Layer 5 of a small transformer language model trained on English Wikipedia (12 layers, counted from 0, width 64). Numbers have three digits each and are written without spaces.
A neuron adds its activation times its output weights to the MLP's output. To switch it off is to set its activation to zero at one token and run the rest of the model.
A neuron's activation on a vector x is GELU(weights . x), where the dot is the dot product.

Input weights of the MLP neurons that the questions are about. A number n stands for (n - 500) times 0.0015.
n4: 311658690589470488465498416458546482546392493415448529485571388459437442541456500456624670454496441310625306517446407670560717634560372377513412335699378482474751545287521421627549678794446471
n6: 381349551372340818553455515758450507588434453484593445523551381606459461466364492666655372418506789413508317362595443466553473472615572551473399657625484420496547385737450495325433608431698440
n24: 645685484448423280514472578459475410369477715705459581526707337449390656374634410537330561427469632266501458510467384461575699551406879379590564464431328280680554503418323363567461460564701385
n30: 417709422550400576518545336517507611565505534418456590418599641223428495498435524504459478603399496470384504322417407542779437556390520501549404485664507562624594348546596496529612403552462620
n34: 429487275675406475574485344627540620447464601595677437485710439435642453602348604410241560518686422588342402492522304569563441570444364468267475625600551417477623631381588601344539516609653421
n46: 357468461533567563507516387485464635400349402401532618480562611392465422519324537509580495493533659478482464487554737442417468548562478399483284499598499585557499686580475590427569578478690343
n49: 416464561309810491625642384542568535432458590505343434438625602583491337335428548425490378444597482521423454334517444508505535456531546445544349531438469726722425684539611603455347555406457672
n57: 542438442621433477568360330589472327522639323426480445493513831501586692566368629283672471213586432424395255433436415709369660524745355291500459377493678584508671452520533673551444576769344229
n65: 345542573244496362518464448431623480406434367483616708403616499707486562376524706498503558228453530542503499534589506421571488645701477509339448481464377620376520665486376603497544698587378360
n72: 551504469581541541463425419435509418461701672561505458439496474523379545487483453360600429377496501547823474432636558783426517471532285545378504481397550459674291476431477509502475521579605614
n82: 040409736498548325405561428494529632436520500491408487632687315441469404612547387383564270552459589553412645508698361417608396634518529617475387564616614361551750493495444491714475627760403351
n90: 533399331352526366257472498517605607485481500510513554412540484639507441684463368375531624466578726414532467559547532470342701601626135656426464587453669529648351457500614589465496327551475377
n94: 564386470172641477411337436524260473393499631628480515572570605656695472740637655474315267533389642425351561626695519365540493528706542339407463696542260391503348470545392541512637528402469660
n124: 360305311694391522647373428348486353702702469449622354471517653486661595267566790556407514240558539506533531580384516575517667441605609495601641283496496270541565452561688663521400484554315381
n125: 630479613465563601516403452424385380555643443528594529427485668458519410561384710554651502391614433542397391619659496382299618480439510555429364685526269566444562580361409499376615452367524543
n126: 542296504598502332395347544517377629478445360589606581619594424611293551482387398506305580525672555597447615251497411424614744344677541527525670416521472559588412582481484287501658369654540684

Output weights of the MLP neurons that the questions are about. A number n stands for (n - 500) times 0.00046.
n4: 512521553024525705745231778435665501728520732433501617563446593535396625638328567192369255774560441529649748649194427372385771474502651241248699730640605377307570382314443456540509330249448482
n6: 474323471485280631440487493349433572489352675828442534488464600772607667518325483453388482174841599463429274316140682787450424553619532306543475357456659497643354677417394618463437623501484720
n24: 541711192541491698387625446620634750579373413607542558436723448633756314549367590505302391129721452648505650139422815420482432286501209517365816403432391561563591539552380404447407655487560372
n30: 677261639214408602506183477390526450595549610605676531312837585649556371682540470755306587491430534571387524524359503638366661563295601256435255633515622588498489389539343462571497317564431460
n34: 433312482202583779495423176541709769563700412479519664428509656576415265323475664328509505205523598431592732548429704513676559641396174197724533520455578351510411399446308549543630379613347651
n46: 656378222460347659477457498510637730352484456588597588333276465812697372538552794581382393505654421405598591613435484542348179489549576393305479374536598405526668515375423700596636488703261385
n49: 317637403517426391441680505318466361439222540436600315515844521387526386530570377587474382654518463567524438501678592556772545644616409160682714640404736730608475590461601179161308390607486675
n57: 387024279290575145397501340364623484628586354541627386788655411281480556654512421076441657361583774668271641503414439536363675421662612488492757633502799699592522294402583863404185377661782352
n65: 458659653328329275525523551527740480498338386483667754262119236477603668204430473580389554408453388475731436603833573675533447220528533466632490639764462669522627369460264704689635521490349409
n72: 268729428229450617509448543287481434569527207659700652252528474699624580333664476624463458548574533647471349696787605208392556298284787546479499342519346526537494434475585582413390514612547502
n82: 346313692362445521334551309289509580379601695648388424570326380578528531525640535578556095398560497610432586680683482291673390261598512409795330547595529536460599501218446381695391498653879593
n90: 196340610675587697371395296721966822490366406518371421536594346285595384415500518463542371625526222600473651254626552596525691539624627564390461399644790365122464372565743473568345378550352249
n94: 695326562071657444443709542321406381479384296678280401731537528762181429609921558846472553686266716340437571379502415689580608540637589418651555543443215476697355337630606339210420429557365470
n124: 503364458886646171541316363521844445720448243470342564594736429614493711535353527140494388277407553500638501759337542674404737561766240456611650557419585447433398689253508488729554424427399413
n125: 604268381552465386492629685546444395559477759473598432525413461507800495391513607654340318703607732410408183582160774333434467729542547378696527581655394635624390476539522300483640356404402309
n126: 482743655484392477339238438566621425667416549269412531440791591750419458318399571510605413480760386485296340799601771316551722420296299366520278571470363488416570379512557724232743190803764359

Each question names a token from some text and the token that comes next. It shows the vector x that enters the MLP there. A number n stands for (n - 500) times 0.0089.

Then comes g, the gradient of the next token's log-probability with respect to the MLP's output, scaled to length 1. A neuron's effect is roughly proportional to its activation times (output weights . g). A number n stands for (n - 500) times 0.00092.

"\n", then "|"
x: 447302374599522360276640505545838631707728455499468554601218583729443315650232494696190412414249402476596365596392588664652639501232703364520578521195548468321551624646341607590454449579716537
g: 396510418436363641385436624478535619559521375452508184834562305498689604783620598208537717655522448511535512480531567554440594318872494441431324519468322604627540344340427627425443216427634417
Which neuron, switched off, raises the next token's probability most? n57

" J", then "al"
x: 391432537431440303306749375512846613827728518511530496563180667732464360555236409616306476525187382513526400570444553600434580652332663320376472514327480493273533773677370633566462361572752639
g: 708482609513572288588253482428624436590615176357621304293396475364585541404454358433534319656680676250312724543359680590593625376320515629446570521579412377616551563471543522571636851431381631
Switching off which neuron hurts the next token most? n65

" 14", then ".2"
x: 473459502422455395322644375579902610803658418596461591619205579613456456657122401727372444349232413488604360589499649446445724634270715359467544505277610465262435656681394493548450404421792566
g: 337614283452478669603469662413690423557460662322739504605372471496597433561712535252464696478372426492397384627567405205351419261591566504639382547213310626637399733545630366694572452451754476
Which neuron, switched off, raises the next token's probability most? n6

"us", then "ing"
x: 634387528501483441252653368416855731771780512535547544522230608532472318679139385674323265500202403525459315571317603586654665578252705457359566553340425516287339615614509465570527512642602672
g: 417404453488501632388513616627826615530461592622554377432354613442563372565812426154320763463225454606568587369611482348313402614386667547531648560255322665640618381485640453313589442325551504
Switching off which neuron hurts the next token most? n6

" he", then "l"
x: 483419566512470361339638419494853513852711431541490538622260622687349386614276410661271233409254416532449462517544714620534613675286681271408645524241449520189556622671281660549482503392747585
g: 384367668309374536423684431453724558301521536605560454617346285491465472440311574454621450596731463473574334507686550396589537586769467300757654729316410604642669318274739496360517395298334512
Switching off which neuron hurts the next token most? n65

"w", then "at"
x: 498419577521387367239749534562873575779693523550394533558228619610401381752169441574350330572269505455424304641352597564535527732193692309417637462306490461258524672543414606605502425540731606
g: 754558822677521499386264339556493760471626349358341361536450442437523529422501476455506390279700347366561579647589525327588700641379691327713292399611292299613354583743572465549389527545567439
Switching off which neuron hurts the next token most? n57

" y", then "ard"
x: 426519571411510305229616433539856593784731511527400577630273593675459409647281387681362383522211474464378314591473592592496699630323652340390600606195560535217371660543260692526450487509797569
g: 866663372279500411227592406479452312585586120535617581450683425536466522394453484487499286627433631496532424361619664482658493789311345446667692388673544620389634357465527565529575392332419656
Which neuron, switched off, raises the next token's probability most? n90

"an", then "e"
x: 446457499537419346348676436536756501811745481545405452525182625720396473679168409574375429570190426605622335638476597551520664636191675423359534616288402483200319596660442613555466481518796655
g: 381292563483253722562477546418799520677445553372522337515443712418562600539736429294481560514419422571585639501555579465407438423751694356461198555251307633789567455190499394506697523447531466
Which neuron, switched off, raises the next token's probability most? n4

" 6", then "3"
x: 472468475462549353231671366547899589745625503626457614656226560646433371644143323712358473418219422489490376567476648471416696631242741351553535527302609468243468657640419505546474453472795546
g: 650481640491657332434262609590506444415374562581652665313493382762629559501305641660582466590303232482618597281589153568505475689461603730566389532412440146278623419555570412603583465490457547
Which neuron, switched off, raises the next token's probability most? n24

" |", then " A"
x: 513355471573603400226648432666806668748682361607454526666312625606448273666223391603377475379199475518607322644481600607498719514187679316474607515293540469208261619657316622485462449529798593
g: 521436644707413376555411375463827563443516688562401425478397603572448404737546492298379795494406221296393431595459750432320427374446631550209405573429491809620519481431579447306518716616668488
Which neuron, switched off, raises the next token's probability most? n72

" (", then "M"
x: 426260493509525380251675416519816706861667458493525504660217593740559419610196438604312423481285479543451324551419535645528713532261747401424611583245552430173486761611455551469455407500666589
g: 281248397770507301531554628438311459505294736438546759483386560748370456392325567666579637512589534475425567504565294377398628405313276637575496492684555567511335533713598591371710311700354533
Switching off which neuron hurts the next token most? n126

" n", then "ative"
x: 525322574525452334264631523622834641703772479486480418629299667661452392587272388656279307441223395616487360556563650495414613551355748317377677437272522490182578689682276588528410463543802573
g: 409386422371726574399311495580150241638557609428500464512481471532249372548320692514464411377508406560615548330451661509629386686526604623551552572816245401426481405774599600368523568666801408
Switching off which neuron hurts the next token most? n124

"l", then "ah"
x: 421491574542442297289812473604747567771711715600362523517155578610423350618271329593298424437276417560450283619432641610494668661277701365357490429343478409155545531616546717575511561518711586
g: 486670401305603305263558633536488524409514477235391614559368718587507556482524694750478601576636727391356252465360434618411438602460442575466336568685476315476611440764347495767455251538730302
Which neuron, switched off, raises the next token's probability most? n125

"|", then " 197"
x: 547272548579488390220699433567756603663696299479425605624305633751461437658232396712197476393251409490524435615459626705558734616230730258457518528277501482326334642655305530510472394594743505
g: 378758730341300700526877412572547653427483481594236641624443562706475549228385632468532372341143605586570421385496302436545388548555496622573635509411521568611322681408372406468583546558407351
Which neuron, switched off, raises the next token's probability most? n126

"al", then " |"
x: 511559526393460357370689386490869577744650577581394488413193605653433322714143276559392394577300512476580288676314624702507716600313709223354518568327557529183497568614461534596522611514712556
g: 323484702526625790386527600537550414564433675631333694668497390367442392585326439624434539372168300457571525694311552705687544448254360593333493335728540450558356350778673557500389465397563500
Switching off which neuron hurts the next token most? n4

" Ju", then "an"
x: 389308522500464322329672307576761525775806413648472526619204656711482524681289284625347384510189406495521496641478597494503575603274674411434578605309451422206563742656324562515476295585730652
g: 668555444413249354523604499472411737673624467264557670449464736624297434522788169595715437531434331343391647577271364491474298443437547628399584589572344293401606510620424476441606617732596570
Switching off which neuron hurts the next token most? n94

" was", then " k"
x: 441385497530440407324653409517839657858688506567505526608270589649443381652185373680326239326331419521547397491400570532605647655301767306532587578294429567117457572744309615489422526539692573
g: 490511488404609475609207645369292474550353797383638452415462353780285476630386452637594610618662220425393360422646352457499543546596361415444502630807674413454348485631451741699556388353434648
Switching off which neuron hurts the next token most? n6

" to", then " sign"
x: 467380478509487310390736333480864602755713471574534578593342732616363355647247383648366323369236389589539281522449701636625613556277734211393679651277481492263541639655286672505460449435592604
g: 676587736297565344607363723368354502583400539577381453611380620493258471343408488600546333363796442369665798414512400465692699475507286558537625454623572420477599393608287533555563275206623605
Switching off which neuron hurts the next token most? n65

")", then " in"
x: 418300465462531410206593570535917663850592468549359623611193672611498321685255416541388359440262511552570389605394527622582693613183664371400612441264466526248406638689401597596482409553719581
g: 541562568578353442492599380430710514548306683512544533515511609202364680349644571351711392122577522328444511305419744375452619558656650674531506601284143521505435587472775441463495543654483411
Which two neurons, each switched off alone, lower its probability most, in order? n90, n30

"ar", then "c"
x: 452452628500444360364660438602814556785768510608384451485127578692435324574155447589364285524225457476542288645432714605543684637279688422412528474351457519206464567569496624585487464419818612
g: 567450663467521686479451475390542412637280410408535428573663186483719434639445389415329540387372526639454246439472844493511571485575770607548477640474308660464501282532743280313792534648416383
Switching off which neuron hurts the next token most? n125

" |", then " Austral"
x: 438326451543514417262663472603846695772621405587447563628340603623434233665197471561344427381244488520584337626419664618542738560221695229385551457305565476180423643694391642475491381585770609
g: 406511599558593163592566600474343581511357403530570738195792683533521413326491591774628291509510595477323403109548485507437614550609549478433518436783283459444403556656430466347568673413539557
Which neuron, switched off, raises the next token's probability most? n46

" comm", then "un"
x: 443254505495493365262782383397817548706812551607516494554353757638309354613240325648322324398188388577577467563411653494465667665336690427368547515288491501269628726623368487584418569474781594
g: 238299537618825566581529524555650302474495574302365429650553289709504618298532794659594502755286656576262383447472491668499463490382424684383432510459417262495582589582347481516700533515322372
Switching off which neuron hurts the next token most? n125

" 9", then " May"
x: 485483536508509382265684409514899651764634471569471582624213539654486386673127411671343448339234434505548330529453618465424689683238746313492525538318591469289438685631381592537467375436818536
g: 272422309500384632506851462651561513639564419557320395529497629397554554493882250416446652486429468439484468674492910553638568549431585504314391520577500646403588339440424473173286501562553379
Switching off which neuron hurts the next token most? n90

" S", then "ian"
x: 481372605434515315293691495473834718746715516498454519514220739645565351628180378547326450522270373488446396583352596512419705585322760341432560503297503414197583724671314630532465407574718661
g: 607543636576503451565169517491416382419396599306632662436328463831462534367254459676504595461491341397552478027582489645483545516431438573573465522786385603381525401478784631750422513576567410
Which neuron, switched off, raises the next token's probability most? n65

" follow", then "ers"
x: 413432488542474344250633382539820676770704507580474515594356680709473309777248312663382329439261294474512271585529649603575632689268678375587556385288396550235526676626302633558414482356718544
g: 572573606568520442539437454411302497620690508327504666344687476758274515442548466753425365526614555332444162564686313592686565486397212499306488279728656465411473771526348433575496351522578672
Switching off which neuron hurts the next token most? n57

"ing", then " at"
x: 466533552512455370331622371482887573725694588566376509584300675611431267711119310637417393522230410523398299596353567743601717570281721302422626511335374616299392591614376561559433454488815592
g: 329555511798406796337575363368585640458143592414540547561414397438498359483627409271530669501448219370731680462596690460508543482648632614488334447219445566653569514439627430452775454519541332
Switching off which neuron hurts the next token most? n24

" |", then " 2"
x: 497376516528603396227646418704803632754681434554452542701348634604446265657216333611339433420175472455603304656446583621510711512172696358493589483296545496219303601650344655491488451530781575
g: 654389711177533376500640532312427448518589729674457553468438566688606756478387355636447593532400784666589545684184345528606420632454532540534554317686503284449353473539586388396276304360359559
Switching off which neuron hurts the next token most? n6

"x", then "ism"
x: 480448585480417351291789401536953519764700526483451479414297616574476393605189286712319366448310364544547331612393581639564662564327732500352444494305573416185384566647468505542499455694667756
g: 630650515245090944564489523354729494405681464418420469362345434455438435557654482325482468493512375569561427554568667386388283730448466637541618558398385562528457559424287497791665664530489459
Which two neurons, each switched off alone, lower its probability most, in order? n72, n57

" ele", then "ment"
x: 376270521425588378287719436398834496713806471558482414627362685631394308699324236618272378331269495563534349553533656526528676597283657406450645520283513543224663703655263488656456403533760627
g: 335377556671513508321512472403426486646552571562550407362453733319621407408777331545436409504330306418723569434669558393740333557561580321447211454592325634512424365365700522389574786593802639
Switching off which neuron hurts the next token most? n82

"ly", then " ann"
x: 447466601415437348376734404423884761775673644550449562544321570537375296644166302540373282417265492506454335564403603643620747707273617258443603488253443545283545507676459730609446517438682594
g: 490430760284547432555341707618367747550376551575296502351424524699295500200498455597392584439663729514568665675498390526511561718467448396618409600430598522363541364721097507348511535322477623
Which neuron, switched off, raises the next token's probability most? n49

"\n", then "\n"
x: 470329378608526371263614444550839642730720446535451537604222599736450299661211530695217404396244405471564382591349528671662664513242658322524553536199543476360573650654325609560466449574719562
g: 563677496632624645413468264679548457484219437578511552217771530489530432541452510559467257365457626681580633537377230592536733617282213522433754509670504383496291431608750502455332550498466387
Switching off which neuron hurts the next token most? n124

"amil", then "ies"
x: 410410553428468357320728459446770481654741507593441497445305643621433395754200266555261369501246322600501314700430545741512627743294663411444550545327390568139402784635462593549462605548751603
g: 595625384566495506600352541452342444275526737331460463576370597658522417492367829700552353589460662688520418611532141511651389729288296478687537272710579367382456585440465594380413737409475423
Switching off which neuron hurts the next token most? n57

"son", then " m"
x: 417449620470426360244748345508883573891724613489472638536207576584377319656204424588304372470306434440549329591326581631688623654206698292388463505432427554306455564629480678547525431487640644
g: 501544136248553407740294555679686437478530540384597498672540500467312732578776535481570585428614391466395602458615405173428396398683568279528639689608405702328329505556568513653410522463412315
Switching off which neuron hurts the next token most? n4

" t", then "or"
x: 447455530488564344245712485470884682739764505424439603552238698636450427641287454644330323425275308429384349620428605592500682580346702359374625496214531485277415745623316531589386521435763652
g: 364289522599364780498339401631653630519357573512431302490356483381663545389642408162277704534151361680550519702605486471610469429528681540430506323484476616527473575384782630333488631667614480
Which neuron, switched off, raises the next token's probability most? n90

"y", then " s"
x: 534433601390432334288643472435891668752688474545389581634270676568464203685185346493291365525306473537530239567416545714574673649248690309416650514295450521260486527602450581728526527546691585
g: 417504393264486388720289612751401421535826404447537597561666569349237617596609451352469531593555768529451638400386372483682605440538595391733582651436501493260388412548301591528368640525458155
Which neuron, switched off, raises the next token's probability most? n57

" pro", then "duc"
x: 414302535559467408276742430389896450728768423593410462598346729658468337622302415693242365420279278632409279494561658617520713638303660358422656486296506525261555766644340487533462407479654655
g: 288723332545461409535622636585403693582423374617447498521676646471353249553733558512366744292479373366513299768680714450506574562549579434428310301646360575655470564453384210256602437569592495
Which two neurons, each switched off alone, lower its probability most, in order? n49, n4

"ud", then "o"
x: 427439556450342348338766407529836657784703445530434447566181688660457424680166258650242361496186564531592259653397599587563622612306635427354552538419465480241558646490443575630517548572728570
g: 274542534567333534434352501586558731644486403445520481633359591446539323287800531429682655843504344767331411275577323747453504379396461460473581612597505419107561431617593389465508613499459599
Switching off which neuron hurts the next token most? n125

"e", then " S"
x: 434507504491483380303702477462823564854676537600348448611190646580407336755220336549372371535283471571453341599327630614641672577254737276396563481338457428213425553702387622599510381646670671
g: 495285524480547157693412597672316557387535446504429561508594712815486632375537620765531525558631499592394490327490420638411704453336504316461432538723539381375617281730351583364218464683391406
Switching off which neuron hurts the next token most? n30

"ed", then " from"
x: 515550514561352324327648369473899693722704578583464488616305678530530322735092316644323360443271418487470322497284626737592701561254702388363527547354431531279473610598384519653498473566727562
g: 737645367587603495300564364356481461383162586551432565482342403404439400439374786696543415464524602423605506696418589733596614646415281516410542249630534191479408550637557466909487435488502534
Which neuron, switched off, raises the next token's probability most? n30

"ing", then " on"
x: 443568568525429387346665441464906617731648606527431499555326710577434329719075336657307393512246352500446249576345576768609700569281698282363625553342410574277458544579416576579470459547772541
g: 536766335623506851289522231315522647500172559587487615373351441445514332410569461454678557473488462492726570508481542741586668617538380585563408284376388276648531542466376500768618303393583477
Which two neurons, each switched off alone, lower its probability most, in order? n34, n24